Layer 10 of a small transformer language model trained on English Wikipedia (16 layers, counted from 0, width 128).
A neuron's activation on a vector x is GELU(weights . x + bias), where the dot is the dot product.

Input weights of the MLP neurons that the questions are about. A number n stands for n times 0.0038.
n1 (bias -0.057): 2 49 -14 24 -10 -21 -17 -3 2 6 10 -18 33 27 -20 -46 13 17 -23 6 -52 50 17 -66 -55 -24 34 14 10 -20 -32 -40 -9 21 -10 41 -14 -2 2 15 -39 -16 -5 38 30 -35 -51 -6 31 -15 61 -7 -2 -5 -36 -17 12 -30 -9 26 2 -8 -24 56 -51 -27 -14 26 -26 -31 16 -5 -6 31 28 -26 2 12 -62 -40 11 0 -7 15 -26 7 40 7 -5 17 25 -23 47 17 16 17 49 24 -28 -62 17 -25 -14 12 27 12 18 16 6 1 25 9 5 12 8 -3 -9 56 13 -14 -6 -8 50 -40 38 -26 -6 19
n49 (bias -0.071): 40 -28 6 -6 30 11 -6 -6 5 -19 -16 10 21 -6 27 25 9 3 -12 -75 23 -6 -17 27 -10 -2 -33 18 4 -12 20 9 -19 53 -16 -14 -18 -14 12 -1 -9 -15 -31 7 -55 -11 -10 0 43 -31 -5 6 7 7 31 -19 33 -17 9 17 -12 54 -19 -31 -54 -6 -14 6 11 30 -2 -61 -3 -23 -9 63 36 -18 6 25 0 -48 -9 9 18 6 -3 -69 7 -9 11 -14 15 7 37 0 54 11 -17 -45 15 -64 17 -29 2 3 -8 20 -15 -15 10 58 17 21 8 8 -45 -48 69 -3 -9 25 33 12 78 -28 -16 27
n70 (bias -0.033): 9 7 0 35 3 1 20 2 -18 -15 29 15 -1 12 40 -43 12 21 -3 -10 -32 -6 47 32 13 -35 -19 -26 11 5 -24 -6 28 -11 -36 23 4 -6 27 -21 1 9 -1 18 -4 -38 45 45 -11 -10 -38 6 -7 -22 10 -23 17 14 25 15 6 9 44 9 -6 -26 26 3 -19 -13 -28 5 33 -30 -5 -49 5 11 6 -3 -30 -4 -30 -31 24 -3 -4 -5 -34 10 38 -7 5 62 20 36 -46 13 46 9 19 -18 9 2 19 -4 4 6 5 -24 -2 27 8 -20 8 -39 -3 -1 74 23 -12 -17 -16 14 -47 2 17 9
n72 (bias -0.073): 12 12 20 -42 43 -48 35 12 -9 -19 -22 57 32 20 -29 -6 -27 -23 11 42 14 2 6 -10 17 26 -26 21 -32 58 24 -23 19 -3 -25 12 13 -23 24 -17 -40 1 -18 11 -17 1 13 -74 23 -27 -28 2 -17 22 26 39 11 -10 11 40 -24 -13 -10 2 -11 35 -36 0 4 12 36 59 -40 31 4 -1 37 -22 26 1 -32 -16 -7 59 -7 32 27 -25 24 -31 40 -46 -15 17 -13 14 1 -11 26 -3 7 -28 -36 55 -22 3 -21 0 7 -5 -24 8 2 -10 61 -34 18 -44 21 -24 -18 2 -11 -20 -18 -12 -53 -5
n77 (bias -0.042): 29 29 -12 35 34 4 -60 -12 21 32 -24 -3 10 22 27 14 34 -24 14 45 -17 1 -13 -22 -9 -59 15 17 17 0 -14 10 10 -6 -8 14 30 29 36 23 -61 4 -9 35 25 7 -18 8 60 4 9 -28 -4 -5 10 -38 -29 -9 -25 7 1 -36 -10 3 -18 -29 -8 32 -5 7 -21 -49 2 -12 23 1 -41 73 4 1 -24 -27 31 -15 0 -19 -20 -45 1 15 3 -25 10 -2 10 -18 -4 -49 23 -25 8 6 -19 13 10 20 -27 0 43 -22 39 -20 16 16 24 -16 -6 23 -18 9 -9 -22 38 -30 6 9 -6 -31
n150 (bias -0.050): 21 -28 17 29 37 -31 28 -9 -9 10 -7 -22 1 27 36 15 -1 7 25 17 -20 -38 -1 -22 -25 7 -18 -9 -34 -34 11 5 5 7 6 -39 18 22 28 17 -27 31 19 -5 29 -12 -16 -56 30 8 -12 -22 35 18 39 5 -1 28 7 13 10 44 26 23 -21 20 -1 17 -67 24 15 2 -35 30 21 -45 35 17 1 5 2 14 -6 -15 -5 5 51 23 -16 -37 15 -38 34 -5 56 31 -25 -28 9 36 50 -21 -18 -17 5 13 32 -14 -23 -1 -30 6 -58 -51 65 3 -20 -21 9 -26 -31 0 0 -37 -9 -2 -13 16
n236 (bias -0.004): -42 15 -24 6 -34 12 -2 -25 4 17 -14 11 31 -11 -71 -8 -12 -35 -3 -1 13 -31 13 23 -7 6 -19 19 39 -32 20 -50 52 -25 -8 -19 37 5 25 -39 -17 19 -20 39 -1 13 18 29 17 -12 61 -33 -42 9 -20 -19 -15 23 -5 48 66 5 -30 -26 6 -31 -20 33 19 -16 -8 -44 7 1 0 -2 -11 43 -16 -30 37 -10 -13 40 -11 21 1 -17 -5 -4 -27 18 -9 -22 12 -11 46 -9 27 -2 -11 20 -32 5 -12 27 -15 19 -9 -36 -43 -1 -3 30 36 -14 15 1 -27 27 11 52 -24 22 8 5 -62 11
n265 (bias -0.081): 51 3 -25 -22 -3 -5 -23 -30 7 31 -25 23 17 24 -26 8 -21 29 -18 -7 5 -2 -31 14 -31 -2 -47 -35 -42 1 28 -30 -19 -26 -1 -54 23 15 7 16 -18 -19 13 -46 -2 -12 -16 10 -21 1 23 3 5 -9 3 -29 -5 -36 -6 -12 39 24 10 61 0 26 -6 13 -41 25 35 12 -38 54 23 18 8 38 -1 13 12 12 23 -14 10 49 65 1 0 59 -16 -37 35 41 8 75 8 24 29 8 -15 -11 -21 -4 -8 29 11 -52 -44 -32 46 38 39 -22 17 -40 -1 -12 17 -44 -15 -28 6 1 -49 -3 -23 -6
n313 (bias -0.045): 30 2 -4 -15 -10 -14 23 1 4 -52 33 2 -24 15 2 -88 -1 -40 13 28 -7 32 -30 -22 -13 -20 -2 16 12 -21 1 -65 -18 25 23 -16 -4 -5 -27 -4 -19 65 -30 25 -28 9 -40 -22 -13 -68 -23 7 -18 -2 26 27 16 -2 -2 -21 22 11 -29 -20 -46 5 10 -15 2 5 4 25 -23 -35 -37 17 52 -3 -37 -4 5 18 -2 6 -19 36 -7 -10 -21 13 51 -30 -12 2 27 32 -2 11 17 -9 -4 -37 15 42 46 13 12 -12 35 1 -2 10 -18 -29 37 36 -44 2 -20 8 2 -20 13 -24 -9 -13 7 11
n350 (bias -0.034): 4 17 -21 -23 -22 6 -23 -3 11 -20 -3 31 3 4 42 -13 5 -27 -12 -9 -24 67 -9 -1 -28 -58 27 71 2 -12 -30 -14 11 22 12 41 -6 -23 12 -7 25 0 -4 -38 13 -16 -29 21 -38 -30 4 15 8 -1 17 -18 11 11 4 -22 -12 -13 8 10 -17 5 22 -7 -31 -31 44 -34 -1 4 8 16 -23 -53 -15 11 -18 -6 8 -26 3 14 -10 22 4 -21 -15 19 56 -11 4 10 38 26 2 21 48 -31 -18 -28 42 42 -10 17 -5 -28 25 -11 26 -21 10 38 -7 -14 -11 -1 8 47 26 19 -13 -21 -15 -26
n378 (bias -0.036): 65 14 3 11 19 -32 -1 7 -9 -5 11 1 29 20 17 38 3 37 -39 -20 -14 -26 11 16 -33 24 -27 22 -4 -7 33 -4 -17 -2 -46 -5 35 11 -9 -49 27 -12 -18 18 10 1 -6 -4 -3 17 -3 17 -13 6 2 -40 -32 -37 -18 26 8 -7 -41 -30 2 4 -37 0 11 -1 -5 57 25 -36 15 -27 -21 -3 -29 -11 29 6 2 54 1 -16 -8 3 3 -22 19 -4 15 31 -24 13 3 -18 2 -29 -7 -9 -15 -8 -4 1 15 34 5 16 1 -8 -25 14 -19 -24 10 15 8 28 12 14 -3 -30 4 17 -14 28
n390 (bias -0.066): 2 -1 1 -9 37 -52 15 -27 -10 -7 36 12 -11 -15 1 -41 6 -6 -46 -58 24 -10 -4 -28 -24 -32 10 38 -5 9 -36 -4 46 -13 -1 4 14 12 -8 30 -19 -7 41 -39 22 17 19 -9 -5 -9 -30 49 -6 -36 15 52 -3 -13 27 24 52 -20 30 21 -4 1 13 -21 13 4 15 -46 6 -41 -14 13 -4 4 11 -1 14 -24 12 37 1 15 2 -25 -1 10 -2 -36 20 14 -5 -1 -9 22 33 -30 -12 -25 15 9 18 -24 2 4 -55 -14 -18 48 34 -14 -6 33 -25 -29 17 -12 -22 -12 5 26 -45 28 -32 15
n425 (bias -0.047): 21 -16 6 -20 -32 7 -11 -11 -2 -22 -10 40 39 -14 0 -19 1 -12 6 2 -43 42 -34 -46 9 6 29 45 7 2 25 -27 -49 26 0 34 18 14 43 -4 -16 -15 -22 40 17 9 -16 10 5 13 11 7 -6 10 7 -15 29 25 22 23 -1 -16 16 -21 -51 24 -11 50 15 -36 -36 -20 -17 -49 -30 9 -16 5 -13 -11 51 15 70 5 8 24 -23 -21 -37 -22 -10 1 39 21 1 18 35 5 -10 0 50 -54 -12 10 28 -1 12 12 -9 15 13 7 50 19 -17 8 12 15 14 3 37 29 -13 -14 29 -16 -39 43
n432 (bias -0.048): -23 37 33 10 10 14 -19 -11 -5 20 -27 -18 14 1 13 -55 -24 -26 -36 24 1 87 32 18 -42 8 8 39 45 -13 21 -19 42 -31 -21 11 5 -19 -14 -10 0 11 -10 7 -35 27 -13 1 3 -9 20 -6 2 -46 3 -5 1 -34 15 22 9 -14 -20 -28 8 7 3 -23 14 -20 -17 -27 -20 -24 11 23 16 -10 -24 -8 -4 11 -1 -1 -47 -11 29 -10 -7 -16 8 -7 18 -3 7 9 -6 -18 32 -43 -29 -6 -6 94 -53 5 10 -17 8 -6 -44 44 -22 1 6 9 -14 -5 -21 8 37 -26 27 -39 7 16 8 5
n438 (bias -0.059): 28 -55 -29 0 -38 58 -27 -14 36 -30 -42 19 -14 29 14 12 -35 21 -36 12 -16 12 50 -29 5 -21 -55 -45 -40 -2 18 -46 -43 48 -83 -39 -41 -24 -28 49 25 14 -53 -10 56 -82 -39 20 23 19 16 13 -28 -16 -13 6 31 -36 -11 45 12 10 2 -4 14 19 -25 -10 13 38 7 28 15 18 -13 -51 77 24 36 28 -20 -11 30 58 29 5 -1 0 2 18 28 38 -12 -28 25 32 18 12 -39 -15 37 -27 8 -17 -12 -7 41 -11 -38 -42 49 47 2 64 -5 -65 15 -37 23 2 7 25 44 13 67 -32 10 16
n457 (bias -0.036): -5 20 -12 -3 32 -18 12 3 -8 -5 -5 70 -16 3 -66 -56 -3 -37 -69 -21 7 -10 42 6 -35 -2 31 37 47 -29 -15 -24 -12 6 -39 26 -9 -10 -7 59 -18 6 -16 1 -40 -51 -11 -36 24 2 20 -20 37 -2 -15 19 -17 -27 20 -7 -8 22 -4 -5 26 -41 -30 -33 -7 57 -39 -11 7 -8 -22 27 59 12 30 17 -4 -9 -14 9 -53 5 53 21 18 24 -1 -20 2 6 21 -21 20 38 -58 3 8 -41 46 20 -36 -21 1 5 -12 36 -37 29 -44 12 -18 -2 -6 12 30 19 0 5 22 17 87 -52 1 48
n638 (bias -0.054): 61 -12 8 -23 -10 37 -27 -14 -12 -23 -3 -40 12 30 21 31 3 -32 -8 -33 -36 -24 -23 -26 0 -8 -6 -20 -9 -27 -1 -4 -35 -26 23 13 15 34 -23 15 11 -32 -44 20 -15 10 -6 -1 3 48 -3 -21 -60 -41 5 -7 -17 38 34 -20 13 -2 -45 -8 -4 -31 4 37 23 -3 -1 -15 -34 -24 -59 -67 61 -19 9 -19 52 -32 -18 35 8 23 75 -23 17 14 7 -11 20 2 35 40 70 -10 2 2 11 -25 -16 -10 -9 -30 11 -4 -17 1 -25 24 -28 -22 0 37 3 -13 17 2 -35 29 27 -9 33 -8 -34 25

Each question shows a token from some text and the vector x that enters the MLP there. A number n stands for n times 0.062.

" God": -20 0 -5 16 -32 3 19 41 -33 -12 -16 -3 -18 -44 14 1 -29 -16 5 -2 55 -2 9 2 -1 6 17 -1 5 9 18 30 -15 4 13 10 3 -16 2 -17 1 -3 8 -10 9 23 12 17 -1 -38 10 12 9 4 3 -13 -28 10 -29 -15 1 4 1 0 1 -3 6 38 -13 -43 8 4 21 8 -5 -34 -11 -40 19 -6 -26 -25 -3 -39 -1 37 -5 7 -16 2 27 24 -17 -14 -22 10 -5 18 7 -11 -9 19 29 -12 28 -4 -2 2 26 12 28 -4 17 -13 -2 28 -17 13 12 -1 -26 9 -28 -28 -1 19 16 -14
Which neuron fires most, and how strongly? n350, at about 1.2

" they are": 5 -11 -21 23 -4 -4 -4 65 1 -33 1 -9 17 -1 -9 3 2 -12 -6 2 25 1 -11 13 9 -8 15 16 1 45 8 -13 -8 -14 -25 23 12 -8 4 -6 -10 21 0 -37 -11 -8 21 4 2 -1 -4 -7 42 -5 -20 -10 -29 25 -5 -12 -25 7 1 7 7 -5 -15 29 -22 -30 -10 1 18 24 -2 -17 14 -7 -10 -21 7 29 12 -40 -7 -13 6 -25 7 2 -24 -13 -10 -3 17 -32 9 10 -3 5 0 17 -8 5 -17 -5 -26 -2 32 29 10 6 -8 19 -8 -3 28 21 -3 0 -3 3 -27 12 -3 20 -8 -9
Which neuron lights up most? n457

"and": -11 -27 -4 2 6 14 5 58 -2 -2 -2 12 -11 -23 24 -8 -25 19 15 18 43 -14 15 0 -21 13 25 -16 -1 22 12 11 22 -10 -7 -31 5 -5 12 -4 -16 -16 5 -21 -6 -21 13 9 -22 0 13 -8 3 0 14 -8 -15 10 3 -17 -40 30 -18 6 13 4 11 -6 -17 -57 8 -7 -6 19 13 -27 -9 -28 11 -2 -19 1 5 -21 -11 11 31 -8 9 -2 -2 13 -31 -16 -39 -9 -11 15 25 15 -8 24 15 -47 -1 2 14 -11 14 11 38 12 8 -16 12 -16 36 -10 -14 -17 -9 11 18 -5 14 7 -2 -12
Which neuron lights up most? n265

" disp": 2 7 -3 -8 -45 23 24 27 17 -28 -30 -3 2 -20 2 32 21 26 8 -9 9 -16 9 5 29 2 -32 22 -18 22 3 18 2 -7 10 8 9 -4 1 9 4 -14 12 -21 -4 -24 13 18 18 0 15 -16 30 10 -3 6 -7 32 9 -10 -31 11 15 15 20 3 -20 12 -29 -39 -4 -8 2 -12 -19 -11 7 -25 -11 -28 35 6 -5 -38 -16 -13 3 11 5 -20 -18 25 0 25 22 -44 -5 -2 -2 5 -13 13 -4 -20 -20 -5 16 19 4 34 9 -7 -34 -18 -17 9 -17 0 11 -7 11 -11 -32 18 1 21 18 23
Which two neurons fire most, strongest first? n150, n70

" shoot": -16 1 -11 7 2 -1 -3 60 16 -23 -15 -39 5 -30 10 22 6 -5 25 -11 27 -4 22 22 -20 15 5 -2 -24 35 12 18 -13 20 -10 -6 7 2 0 -6 -7 8 8 -43 -23 -9 -1 32 23 34 14 -8 6 14 12 -25 -27 -6 -7 -13 -19 2 12 -4 -3 -15 -19 40 -5 -51 -4 -2 -8 6 11 23 -5 -34 -3 -7 0 0 -26 -8 -19 -21 10 -2 -6 -25 -10 8 17 4 -1 -9 2 28 15 -3 -1 18 14 -23 8 -13 0 -3 2 -1 5 -16 -8 12 11 26 13 -5 25 -9 -26 0 -22 20 -21 7 18 30
Which neuron lights up most? n49

" officer": 4 10 -10 7 -23 -1 18 69 5 -19 10 4 13 -5 -8 -19 35 15 20 0 35 5 5 18 1 -14 -8 0 16 24 4 23 11 3 -14 4 14 -18 2 -12 -13 -7 28 9 1 10 1 9 6 16 9 13 16 2 -42 0 -14 3 -30 -16 -13 -4 11 3 -29 -23 -20 32 -1 -53 -13 0 -23 -3 7 10 3 -3 15 -20 17 -3 -21 -30 -12 0 1 0 3 6 -23 -6 16 5 -13 -38 5 24 11 8 -25 6 16 -45 2 -10 -6 3 33 16 11 -1 2 -9 7 -10 -8 -2 -9 -13 -12 -5 -15 -5 -1 -23 52 -5
Which neuron lights up most? n1

" Whit": -29 8 8 9 20 11 4 43 -13 -12 -5 -12 -7 -55 2 -3 -8 7 15 26 26 -4 13 24 1 -4 12 -14 14 17 -14 32 -7 25 18 30 -16 12 -6 -4 23 26 23 -23 7 18 -11 6 2 -5 25 -7 42 -27 -8 -3 -19 -2 -22 -22 -14 -6 14 15 -38 -16 -1 7 -6 -69 -4 3 16 7 7 -4 -14 -16 14 -2 -12 -16 -21 -16 20 -9 -6 2 8 -11 -3 12 4 2 -17 -13 -20 -23 -2 -13 -25 -24 41 14 -10 -5 -5 15 -2 15 5 -2 4 2 -14 10 20 7 7 -2 -5 -31 2 -21 2 21 43 13
Which neuron lights up most? n432

"av": -10 -23 4 -15 35 17 16 55 -18 -12 -17 -13 6 -28 -3 16 9 12 37 -2 32 -42 0 21 8 9 12 6 -12 -8 10 11 0 6 17 5 20 4 20 -1 -9 14 50 3 -4 -11 12 -18 -23 -20 30 -3 11 4 -19 -10 -13 16 6 -18 -5 5 -15 3 3 -11 7 -16 18 -40 -8 10 -9 -37 -2 23 -4 -11 -5 -13 12 3 -7 -22 -3 19 -18 -6 -12 -20 -43 50 -30 -4 -32 -32 -3 -21 21 10 -32 7 3 -6 23 9 27 -2 -6 40 -5 28 -17 -24 15 27 0 -6 -6 -9 -1 16 -9 -15 -4 19 -1 0
Which neuron lights up most? n236

" claim": 2 -19 -16 1 -28 6 2 62 9 -20 -15 -14 -2 -9 -22 0 -6 -11 -8 -19 14 -10 21 29 7 18 -10 13 -4 29 18 -1 1 -9 -12 10 15 11 -7 -2 18 -7 -6 -16 -9 15 25 20 3 5 29 15 33 17 2 14 -16 6 4 -6 -9 10 17 5 29 -38 -31 15 6 -54 -11 -13 7 -7 -1 14 -4 -10 29 -16 10 4 -23 -37 -27 7 -9 10 -19 0 -15 17 5 4 13 -17 -1 14 0 -9 -11 5 9 -7 -3 -26 -23 12 10 12 1 -2 -4 -3 2 -7 33 -11 19 -7 -21 20 -43 -8 4 3 -2 30
Which three neurons fire most, strongest first? n236, n457, n70

"E": -10 14 -26 -5 8 9 4 3 4 5 19 3 -23 -27 4 4 20 17 6 -25 35 -8 4 -6 8 -4 6 -6 2 33 -4 4 2 -3 36 -8 26 5 -28 3 16 5 39 -9 -8 30 -2 -1 -13 -24 9 4 21 -20 -16 34 0 1 -42 -3 -10 9 38 8 -1 0 27 -51 3 -68 -4 9 15 -10 -4 -41 16 -12 32 10 -11 8 -15 -17 4 11 -28 -11 -9 -22 -4 9 8 18 -16 -10 -22 -9 -5 35 12 5 24 11 -6 3 4 -24 -16 -21 4 0 6 12 -24 25 12 3 -7 1 -18 13 -4 -7 -11 3 24 -14
Which neuron lights up most? n390

" Die": -19 -5 -39 -4 -9 8 -11 33 22 -7 22 -32 0 -48 -1 16 25 28 19 -5 31 5 -12 31 5 4 41 1 19 24 10 31 -17 -5 20 4 27 0 2 7 32 -11 -3 -5 -11 39 13 12 -44 11 24 18 29 9 7 -19 -30 -13 -41 -30 6 -16 6 -9 2 11 -8 7 -11 -43 -15 27 13 -13 4 -18 -6 -22 -7 7 -23 3 1 3 4 -10 -7 -9 10 -21 -2 22 21 23 -18 -10 -9 -26 -1 -14 -8 -1 -19 -27 31 -23 -30 -5 2 11 1 9 -12 -2 23 -20 -15 -4 -5 5 20 -6 -10 2 -10 11 5 -15
Which neuron fires most, and how strongly? n378, at about 1.3

" m": -10 -5 -16 -13 5 4 -1 40 26 -10 4 -12 -11 -61 -13 -13 21 -1 9 0 41 -2 -4 41 -16 8 -3 8 -13 27 -7 3 11 -11 -17 -13 -7 -9 -1 -27 12 -17 10 12 -4 -11 -19 24 17 11 10 -16 11 20 -31 -14 0 -6 11 -3 -17 5 -7 -4 13 -5 -14 2 -24 -81 4 1 33 3 3 17 25 -2 7 0 -8 13 -18 -8 -9 -6 20 12 5 -28 -3 25 -6 -7 26 -17 -9 20 -10 9 8 8 28 -25 -14 20 14 7 17 -4 -13 -21 -8 13 -1 17 27 -9 1 23 -12 10 -13 9 11 -17 16 -1
Which neuron lights up most? n236